Layer 8 of a small transformer language model trained on English Wikipedia (16 layers, counted from 0, width 128). Numbers have three digits each and are written without spaces.
Take only the direct path to the model's output, skipping the later layers: a vector added to the residual stream pushes a token's score in proportion to its dot product with that token's output vector.

Output vectors of the tokens that the questions are about. A number n stands for (n - 500) times 0.0029.
"we ": 495500740191520486512581242610469581409573496701506621439814450528325422578551738771159432704697541527644543583576365256550596408315534591356586240651496658569563590404273259499549623206543576456639327702489489331302613745569480560421542573349466328735601449366674686386411407705558417464379580336371572650454433238308526428496529500529637509335465481616461503380453423484366543578687
"ple ": 532418457388348252235562663625334416419233527784477721518731518640327391284590656372399343537651544588488584489646369254460683590395343418408625477677248483558629690717306436399409550358350414511480436544275586485511720745542642330623572664420421226714578480257433740405459447769567555525571585358544543416438538373523378534469469467662647598380537448607494577614599462417518543495599
"=": 217512623355313488338496526458299646519343301472489423448781416512436517543542561493329508272602701552460402758509745288534364368475617627374546480603313672279608352537435564505597362344471485692899480596314413498487496571447574587384416683544410328920522580312626579766501659637521536451435407490605558464438516141387497505495734337594728654470531268501527694647663455366475401515366
"V": 412445476651348636457561442443392500518413447484441609604545461468529374537481462650369425447644545507499550463505489467484599511600561315357676479510474465543610415583509568503534455572542609451371594575530558484343447452494366339569420567533427541740472608540572481412581531537436585590552483503407602466513591502391298453489420490465333509468475533577535603383499630491483540501503
"| ": 436508675483378391501356606679411481416308566498517677468559507683682386536642550554399435689470540489394408471399599357580291435521483549482411447534521457506422521667496737427517433320630507365625472470572505566637577592510548359561394617527417561508484369482509424701400399760587563438551453436466575575419378437392282493316546617667498571619336440653410709545594577315406389359480
"Country": 458477691252391391374386509406466635441450598641483524545554397614530279486711621534316221392478525594303562577548387269371610559401706483328755543433572803354514550707557635639615623466525356629563492694452471407338490645562369288386379732341506331644634360233472618684372572433435579490401522872529533212457548121307491695472372355350711612372587613576331687564492527710533835507384
"26": 595431603409403486276492466389388597477486447539489402588491507620511322596630498504541537559478567539473521526495556416506441598452522434263536526446526473571517584546467511523410457339447447634602458595445491522358520648597540328481604633461520419684420577480415504591585515570479490534559613571405607500500423467219491468667562457427580316509424466493424654409498551521651526386562
"16 ": 570510532502397335445435444498452440443582479519484704680521428556390426502585504458453387507558572516434447599387513429444507507416478455263754489473546486524618413486368552554512543356311521502393413520448611396404626777570465207619503608384517459552489535464375640609599563662525464486567656514362587455564408431423410466575591447583691465497525412611529616405567622494536457428515
"ier ": 525376722592532370436551385387406749327343461521448705498427468541441334192601788576282502545545387573777459678524448431514515387450539337529574287419606571398708404614475518494428524292479403732652411518697577289420504563512676355766644549462434349557684446394474538550409508682722475314502533436331567482456240513379473488452502344623677463439754469571439558543646530518460410506515
"====": 469543565535385335539664582533412377538294539570555502369589522630523342637579633643290490496697656605688562729302499619373202443524626469157654560669466512311622401532220557501564396465471648627644391566565528466361538589576539650433423667444330478668487466215347575616523531649686449507625775347517475660604308211255545478454374175412642494580480164698430664269737507362574341329600
"in ": 611522610534631517447381532523410459595561572664690691483345349447603365539463541618304390447494516452418431562654417605572539555342496527441474363611447324351557563523560639505499424515492527429492475641509513394412649613557513593749531468562486521607483579254469398628635680583404295535741452365499416603306500314385475271486548571441384664509502451342445417500542521459570545483396
"of ": 756460607386335475372463488587300401628421594618344653438477559474599511695438722454338384332589548476475547410764412355695715267369527430303476486623484442416573366604478682392554387435511497245535347681572627447446685422527668497755576632589297491517373458307518497557644640479299530558748512461597537651484490205405490506500480643526516554458562583521230543385543594566497624218359
"on ": 651541595633524569476459596532428484589528581535584709625378496484539388547366732572352372433438564473436630472533544596521640635386516474494593488750408387513450496481378666535499625453535514532519474490523646507384711648578390502656491429536371489684337410356394559737674497491436372526580353375368457589380451161442508344489432474477374579490426508485449438533510369563527365366372
"curr": 553499553365366399513578347621183706504573820633398623680610681626504518397540637566510498424649491525510454533568581687377656624559571541457698342567667393586421454570213621569405524423501581473457248622484241510482473543411366389440607704317553280482507618271425540493425513437345570578430497493451624480394415415207637529537561445474622437438453441408444629535388507496704435572353
"ats": 445528488394477449465563489394627513541339517562464411438687375625608191302704673523332415434362660571502636835536480602480455565554530467462559567720558579393671502430216697540549593310361463617621434537531366358408547668487494406294523575487514256441461500451277489535453517559580379403654705579566598477615381396267486573545390353392561429394448624569295574375613502497532812610638
"Career ": 417563783421430417323599305532303736671410545456448641685707586565507362392643646798374395537635580614518572532696421490311411616448515539361707449356514608446587354514280660469304415444277621448481254768262269313432584756648635338434422740273491422584575502524389597403438674601450412253677510648493481473377399637083429206470436316463571470459683715679615607643486426508613503575510
"company": 468420525461337558456503585375118597488439585528280598725731385645338277571624782456364333495554464560347469799677529580357594493505457487371772485647476576254674244668435480565673605544430652725641380485385419449376399565528454536461444787454502249782400467387412543599350487559552410432778441440413476339467380567191409405718462525279709349280698481591393646719604447525640550407581
"ther": 497340446241427532469389483604293621571485399497437511506555509595427469633579705368119547673533401522682705503463388519546681554478555485403653531659401513347560421877199431413249643356529467503632443690441665432433603658355626513516330587496480217480392657471287483350338516513447555655503574578469557484571279456361667477657510395364510519448626542673387615476586465569439730583567
"Battle ": 450466590408461395477668557623401615388443431703434601436541518645328292517471716634353555629664404540410726557633338349314542668336434497407699510654498553368449403713554508475589618477632592718580228554648314483326465616385531380439458644468528444451488447229348638551521439747437617188421647528331515392365390135284476489559742432495636363421713392680455652298671311444759710524601
"aged ": 435484549735457455389342376601522754677265615632453769520678572553374436553721641545282421279481509550313459807571248588416588448294623317345590343431466488524577411407332629467561413218433705548627366565589715428424583586556503471626582575355523387554476503418462678620536431568420585226758528613541521464564563347485606322560502505693609242151509335579432690555552231432667499509318
"ast ": 645493536350453466502490297649812405594407644515466686529591537486499440461641668427325354465562400557537365608530477360630435566537558561449412671410609644447540374845310755421593485358519533553496434565528509309596512600480518289612512570403255158573403406245440492594432535643464509206545530651248694460389390271280658420572388459500523689452698352627440608384770374539708476552620
"202": 465628608170685465248482395591285437463609379470306438588734445643478472232469569577348465777487544528345566615477450505270416573489540541287479499558483584605671304676478550415488464485553467547593333596542482630194466627702556368418439618396586496774495456290471591519591478591566521618605705626496564581331421549241439437629460470452676443526470574391568665432489480450415565557430
"stitute ": 349428806460521287528558346489361708456514579436522705736452530555418655472499781420380621598761647577486652523500382333401613510427643460457604315542437553428450489566388563684703400282456563474406331737496430343402522360464330320433674744510480206805537396274310721603372480757587516268421388385691596492299375504285431369565621302593861464576635363727344687432554370454471431605454
"death": 268784470449439447457700186321360689371366419702389463519664378625540378549720653598556526757508440506269840554528281268402448600464633329296876434659366567371451443476391696496440576366404631712673497567632658265487728435642595515438507643246328203568692671581331515664585495532500454246739651687377599412420372486281448449612455439162481405282516360647344662462639274631675610495569
"active ": 464560400550415387431408488595420625575443541534471508639533641348346524414490705571374522541654399532367558527742464672324562664354510652424530472624551427513637422515287321614436372453401682449736458729259599451609433588443411370709539706596359269534539466398277487452580760611430430377624659509305681434519505461368451515487515541577635463360588341506335711413447336587549441480480
"them": 572409614506409506489702391628304388621600519480678310660355459633500466549663731517523454645549501519154580566599330434445495562647629344161500481792471666337351598548295566347531689419303423640507338777703439333227617597634336489561375661427345337640564504499456541516362489581477395484493587620439616342557403495328463620366406549580525398333485523581473640592376368658447634587555
"tice ": 422600795625481294618650641439233602476484505463464761647540441644544309307600852526549521696524531537571445538449461325515444377205533378506614268625383685548443330661452577495452608224469544529417287559646370597449480723679423292346548569428461168561478443287285611331646354720549692520574438477418608546602461307297619495669603329464720342426861395522346671541551305495542480354653
"ean ": 517438797394327390619725443557380762350287432521501645646535443391631315483596837409450463640596334553500474618471456257469498731469481382321565498729478525365438521618284669427258445204691746620473314978358543736328494464496473283533446544522415261457623648301358585406321484533431697401554607629342535395676216250445514504660480539437677423429777536596384489667637697429631436394495
"ath": 545424478315449411407412386439516357387433530439653748505519545385578444434494651521376660569797401530522559622599477480456362620470604401300496636696483488294453550568317508604765351367368576491749309604553525473454406509606601579461559486458406305588357552602385526437598556424388564573578422685408491561579428557361491409368547465545531343342493555571435525417564599476497756508676
"it": 662440584386496545367420296642557478564425443540509433565555430678541694562429548435385667457466413517492520581579471512601459429468645200422581510588527520495514606606482552528566625315379433727664542568443416379355573410595488622497458446607568440420561493375346635704482342540434382508591392572468575404515397539471471474344399573407414558362491445408515478560504469483504613666584

Each question shows what one neuron of this layer's MLP adds at an activation of 1. A number n stands for (n - 500) times 0.00084.

n177: 344549455432639450572657489576468449266368513616567481503357431413526388506591706461437344423299433504490538380441445685506520402683479279608461649407460578438681309588688510320426355296548524614521599743404519568516352506355538418497344702677435543714490580426426452592569529541373626656591531387663471467679491516383400594514543453576521391430665517606506570529588497381522570380221
Pushed down most: "we "

n92: 538523517544607217506534585565503549583636690458362431449692560434583595590430503522674471558543478298451328207601241560549425424551661628375288578411521601491416420485467617584429532474484515516402448461467576361441556563497617541400350599543473568488614362519551432460419472514690524518601456517395376566639455562579712433438307705396623618522550368464729676349459475277419506485356
Pushed down most: "ats"

n196: 520560783560580059473497779599674620448632599472449615478522568443486273547457593398529480485483465536535535595337672486524366322543605388376639395440547454407367534332649507287503772591587599447494377356563459607531667390430618620373489489346604580307607533675468545613460521357378596635599536500522538359446624642638623431570504493187571556514576285568361476413454335470524483418601
Which three tokens does it push up most, strongest first? "tice ", "death", "===="

n171: 364706475402606472403570422624457536624527514511542497366379397536403570552579628486394497430371473531420513416462503438676200358708456486470620335391539595554355358454585808517467594382641383655556353392821338446423410484577340537480472561457571618456642510469635463426380601333324553802464494438556527500418635323480555346624552321431481617455468553536366334400679638620487434657476
Pushed down most: "active "

n415: 699549503540565567519541372513637461536486551516436413468512423562573615595620332418484503518447545481653525387723562520436684368332442330500489520640614432358364422533615592488632408331421343463326487382470381476589480432623408403545552374470651491602533360559570472256535413623500580435515433568698455509489454561634459476598433478519567444488484512481455377338367528521669553475367
Which three tokens does it push up most, strongest first? "of ", "it", "stitute "

n428: 417256548539612695637542528572537529419697373552399526410452458395427603351347503525371495469492657662511435522528579564465571655320528404484497574424432517456404438628556583429514556441413449577586391624414578586365497657459546450517587526599453619418522517579572432538505724436503527624710400491517418464434587378566424561391475400562417538450469509408356586462577459405582616683348
Pushed up most: "in "

n215: 579401560423380506500434592264560718382609351315572527350657497474603452447473616577648586396431533354545461576615384565533519593579463629389615311471509407692277482542595548525591631652473465577503406546439413512521600472555215398478428487414658513570602339351500494416444537597487539465553287600609384460577467446389604592532450338596371336591731649373527521494417525596544521625525
Which two tokens does it push up most, strongest first? "Country", "tice "

n167: 781484588555622553346304553503454557280847522324448377600552566538407424615704552434517359466475518488518231678286496496557571603679521471397352467385608419718373750575655496451453473617431370449550244484455422569507496544377439449467515731550344541485321395515370439707437406470385255704626678457489438686553298417273534490496620426586607384560438469591319615651504496567619518235664
Pushed up most: "26"

n308: 539716420503556518554512542598571531524437373216439420525393137493630674434271482737568539511404325539586469601732490662401460541411533444391666580464553360520556469490436616532428529400531503493490593602457384569579583510507490444360546493287474532500654317269532623567513528497541233755346588557464638657584535452682639451493482594439522510166552485580531260867298611496306548456479
Pushed up most: "it"

n353: 552385475631394621671584457837487418460425503357417358329589449449695696609455661644528528462365271466652497483670393623424428582665522460638714467471619334615517434458451596224497572386433314587392525506580490430487463444444450372446713518523487607644510604451583656460558530379475585526467251587472510473373403407409452381771486616274500304425491688452433665364510423482464592549586
Pushed up most: "curr"

n456: 492477493773510593353526509582461408385588570419425559485448423556410515448662221336513579643611636484539650511713500341539616603791527398220239380462326383390529397617216357463597544624536578471547554468597415596299457554511281573456478316564621391511489579447596550463552659625465362388727613591606522489581358403544608697634522332639360489811678416717475400704336598316549514599522
Pushed up most: "them"

n157: 644504463613601633503518348481439416493570407370551408233378460395728386348614686457396407688399542523562481302457678554467424526554466546497420289446557533243632481513637682408340494520635497735546635347676354578451585549556637666553622524574450340474364480336401624527316625378217407404464478561569621669462344591517374546420514621613530598284562633554493425503450536529475438535517
Pushed up most: "ier "

n216: 449410460565338397352643417480510642377355587385583471415539388572516472559440384468455508475394572310529648489628438536503354345470381460421544602415611538382513495563536489431457442533444495519582522474421482587678396470540476633522517551684590389508611667299439436663539454541594539432538350635373481581521444633665553633565544503489451497607480358373591572580554395477479365463627
Pushed up most: "="

n438: 487583654578566470428404436413548503571544494264586433482733672395440491613474512653527440586582625484526576353346491398489572553414568483430687560637343546563417565511558593515423567666595578373519444467475627470486454391509617413532512424528495441440647426533217597600470514669575380422652451572452449422427550389503423645594399547523458432453394561259517517384512552559450718461305
Which two tokens does it push up most, strongest first? "death", "Country"

n80: 562649691479553242562442593467580353517643688457455503476503437650459558373362464615366381518358730594474503435318485635602500465615481482344470691466590506475521376405380714385515544549438572441565497484447569416381497505442576559568437540540306573485538485448479593451514573399609529418653298391494386494457436567568533574382324472561519669440367273423436698436479447503409659569524
Pushed up most: "===="

n119: 558471649346589618571576404641702497462325475341514511615576652458481574479439422445472340528573630453303527437458514517379602484433518445404469555607503605425451363423413527413516605596475485429472584519456422510449329609473595315574282431519497582429570494440510532570532707488604553408713335372491421407527574613717576589595562326620480364547477512537435530489486478476437476484466
Pushed up most: "Career "

n466: 383548594471458719262574446548368608371394676543516491361532410616494216470574286535559491516593522504631528446609541503294489506523580513481593557509573411533453435515644391507648397650661408551491406466343497425741525523635375481398529430290606598541562431392416178573415528603407361515401691586712421688469555384621568485613295531512456632542509580619456450547408398469418653395429
Pushed up most: "Country"

n355: 583453513622629355372577392503546446637595701522517548525426363474402327621648619508449562549448473582500478461422492542505488462605490530432525379442434489466431652573457554506451376631643490439584656650450595450590352431555585467542537445532692378572351491480628317538529340370383411346488412485318349486570242516519574407491398580576480495500516456582555552503433442598633524647503
Pushed up most: "ast "

n265: 373371668500485411494373497532509488497394559359415583553535534296442468444373535401506364497352576325330382543360706588521418410576491340383406564377368596485617367359574627639524537716525488697455520593415407672427436665454403367342406669521573792605612510541500515534527509469463524539606370560571528556593592372553525523445528645337460607538616318553595661418661546370405612631402
Which two tokens does it push up most, strongest first? "=", "Country"

n84: 535392414570521542507616616543426463443507396543448479410417490484524605475583270529453437515561455538533502478609641485602551425456345443388359555625573527423400448544535625463436435431431421486405560583596584514540460409666457486630730462577475535536448559577421370544433493578495561405397417430665512490340552580623463538626493415416454443586525553491441446571481443593535406558451
Which two tokens does it push up most, strongest first? "of ", "in "

n458: 410437552618420490452584391485609594540453390521535258529732557536460532479379236522675459452494543398500485336732562437362544718376325680524547791606539381600584424406506549455353393519531494574420503608550564556485506560448485503541554566394272420333323676510458387503416472458497560551416547470539596597208599460488414404422659407561594555513576602479315610384329606550524469446443
Pushed up most: "active "

n418: 557394506349608373375491465500374387317812569324588625570346642372520479493389493449611378557645497446520480278372592413358512794560455586329486353477497696464503453527431493630524669592667596394377405534503483519645598636561388541696601677590383578456685331443357584393559517661418264530537513582686469606430484389386416580590310510708541531448500565510609706463339548552467386394181
Pushed up most: "stitute "

n427: 485357427401546697464616535375570527260614679320675510622622652412386546582489688254427384398778487454389443626459313434379476487462366459550559534490523572597354503566487590504500452613554407606372446461562423510695669749682463442336385586460380521449520511433637641494598524528507387654585606533607419462464432544363223522629248388587312672350461536625534581675565565684355426384329
Pushed up most: "Country"

n416: 586576479569381515437357420340525450711624529251646355549480463500607645584478360531676473518606466358368503426575324468570591558690503443472422543476378362484628486622588520459393505582401417335524384591489489441407621487506545600349407710622576309392480482638650478508443489438441589519540425617616497449597337508394497689470555478561521446448479470508418696478343563491541478508401
Which two tokens does it push up most, strongest first? "them", "of "

n487: 497387658631595497267450365544407597549484509410510473440446340497491432470334503624357690366607629391360366580469382576466426485713448543661572420538405587594519655403542488522448598494589608643526612434559291200583577500466494584484326543750453353367546398763542405491512460584369437530490643527377451618512472411606475459581427727424463488611450559476439540482447612577378576410672
Pushed up most: "it"

n370: 587337522511416506327555518472383430362633443590420533317404633485619408595300443671428513467563542497455558388676527427511495427486442559466370687431561546404497558581549513250561517583553593414515584490630513538582513522508378487674579531396457566337526470647505518544726367498509607508451412590478431559461541600411459632587451469618515521443626556361524547629422551358402392547486
Pushed up most: "of "

n205: 455322567484495569541389585487471495368603516458613562393489451374455603444464670562441442447534696460458529476681409549592452529500523497568503620541469446533548484573425421445357517619609440414547621493704594388416397572362402443540453602591699506396466403575666439623541495522709430420826510517570426452430539476594486380542525451565515394311616342593463534466427492445423458490505
Pushed up most: "aged "

n333: 430561426500533594527439505500616550385618391324339621532573425538486530538449500420368430318352500668469444639561622474587492539561575625400315605516410437541557600508555578521525574477503396437537569386700480446534531264486379489457593542450508380469559447323567621544432423479423641418365674305589559657434624545454538481578561418269476365494712659588336562528451454432582609381550
Pushed down most: "Career "

n247: 396512568659505474549459613553401528584471477617657421460480586592480550676598341308411497445383508519313478655574398575584505426581407435514489486522465472385333644610656500302567550290534521401477343437613586564559534359464480537457636449549417558503569404635451419495625658564442610345436543365420508270426567447537369624530456467486399542483364613685469383556557633350478450423549
Pushed up most: "| "

n166: 508533535366497722418396488561669570578587472354461757678392593434551504395378615555408426609614578484402466575154514441429473377500631291607483585575569386672575333151540396785317615507507487644535623372451644562446524550547534586558462460437526581541376451603656382400451343645515470533434404589479748349354537328586472506252409635453522635451680489461470480406503356589286587450616
Pushed down most: "curr"

n43: 772366451563425524525571433454577458376520540526568519456332387440455524374408567530470720466248653597461713566490510396432380638473519510487480556513503517537411303603427616605715337514546546770443378515356355466591412461474520470480503267593390273516503737500428565367364513458536634582745503668414275688433339519460547528424196516555669523497543715513497526442550674578519678596406
Pushed up most: "ath"

n238: 773422530478716508729365519476464514688630637459526514440552674426727252430574526474310572462486417670370493726341321437843643372489438445479563511441479677392547504457726471673478302583482421537356361507493597507507482665446146452496541276312444568544435447504560619450423442589452457489547387401661148518319580554485395633523586504489346612661566589197446504507566467599694532358384
Pushed up most: "in "

n402: 400544583545661539630401356331530604401633549260454287518274839464503450394569355386813581347575408661507537335580390314340497423312455493527462293582388469307548547470673337401500484564593448321437535681553524477626357580497551698493546584483516454324331667454500589535454538603605587660664523631482339583530497319569415506442518570645468521549402485324360565667479721627473602543394
Pushed down most: "ast "

n294: 430749481549490722647575441503658375500504511259628604496358605503527638410550287417490670568548575417411462680391451539315386585589415385381546320328513615451438503328658558704548552446638699274500449339573452335541490381314469563308617386669338654684537657662484414427500604500304514507507624406391717486483481483535596500478564604357446534546317441677720500408294479489373681695407
Pushed up most: "V"

n366: 359535419503441524500637465591586663398390289490415455452353536604439497464457470524386395288480398510431318521542471411561617532614489324474393462396388420695435707660596546415390533558471574600317649461564540567546671416491555556547590463497645530676569548585489572492480345534299594579354494541482762388622569477553449333420464458425295451437517503596541428402553635614393494469446
Pushed up most: "V"

n99: 500511417466595613444300570313307544497417632512341563668528608293463443470400338565354329603611602208561345377372545538662399400525597514443545623412575514487486561437503594585558500390292548582601605460585638454510656668398446237321553496510572581791557323635600622321662651435600333497407606414500616521573404459534574577929493576530513398493455308450531382561500390478642517414591
Pushed up most: "16 "

n441: 441603434556438519411517387726527542472513466607411607326453569577463564556528554655614497567567592451369655420484639622366484596544407488437387611473568481465358506458736391446524710532432372454457497434609491315598485375234561625373399569602618580386524548513337540684438500483631452324600549580578439407659466405329617679578322491443452564323596379435454479342413327380655494551643
Which two tokens does it push up most, strongest first? "Battle ", "death"

n214: 595702325720535619447530500592453536404515491667625309708378540558539430567531550277635789456745380317389518470392451423506630491500591314604494655494579515480403664518547368381413520513488480509598709527543500564428560447422515356411422465503607456451351428468458425712526415390520456559303451457631564570618506440512541645324481418366595437509405638479434506530497399474474569503369
Pushed down most: "Career "

n371: 719338511564566575576549557338618400440433399415537488583531607570410409512618615579534514528545476308679530431329491574482497417469551509456647572624491619451585533571480589500377308587648361554464374411699352575393317453377521512470494567453399338358432363503472631364346391620546806360474551362361395603441516664676624398506370477521597440367477650497476548357621494425453393538475
Pushed down most: "in "

n207: 589411350406349536460432306542389598462517786388404666472514549487476468520593602424379464450486415653575588565538583808510503382415163642463710545592477309493338338433237432500650497628448461352576676586342456444439732560476425577254659584574602276600524504421572425585550483774616560576340425429626521500480616394351553552504482523581443435722633606460370517452455400418533592647468
Pushed up most: "curr"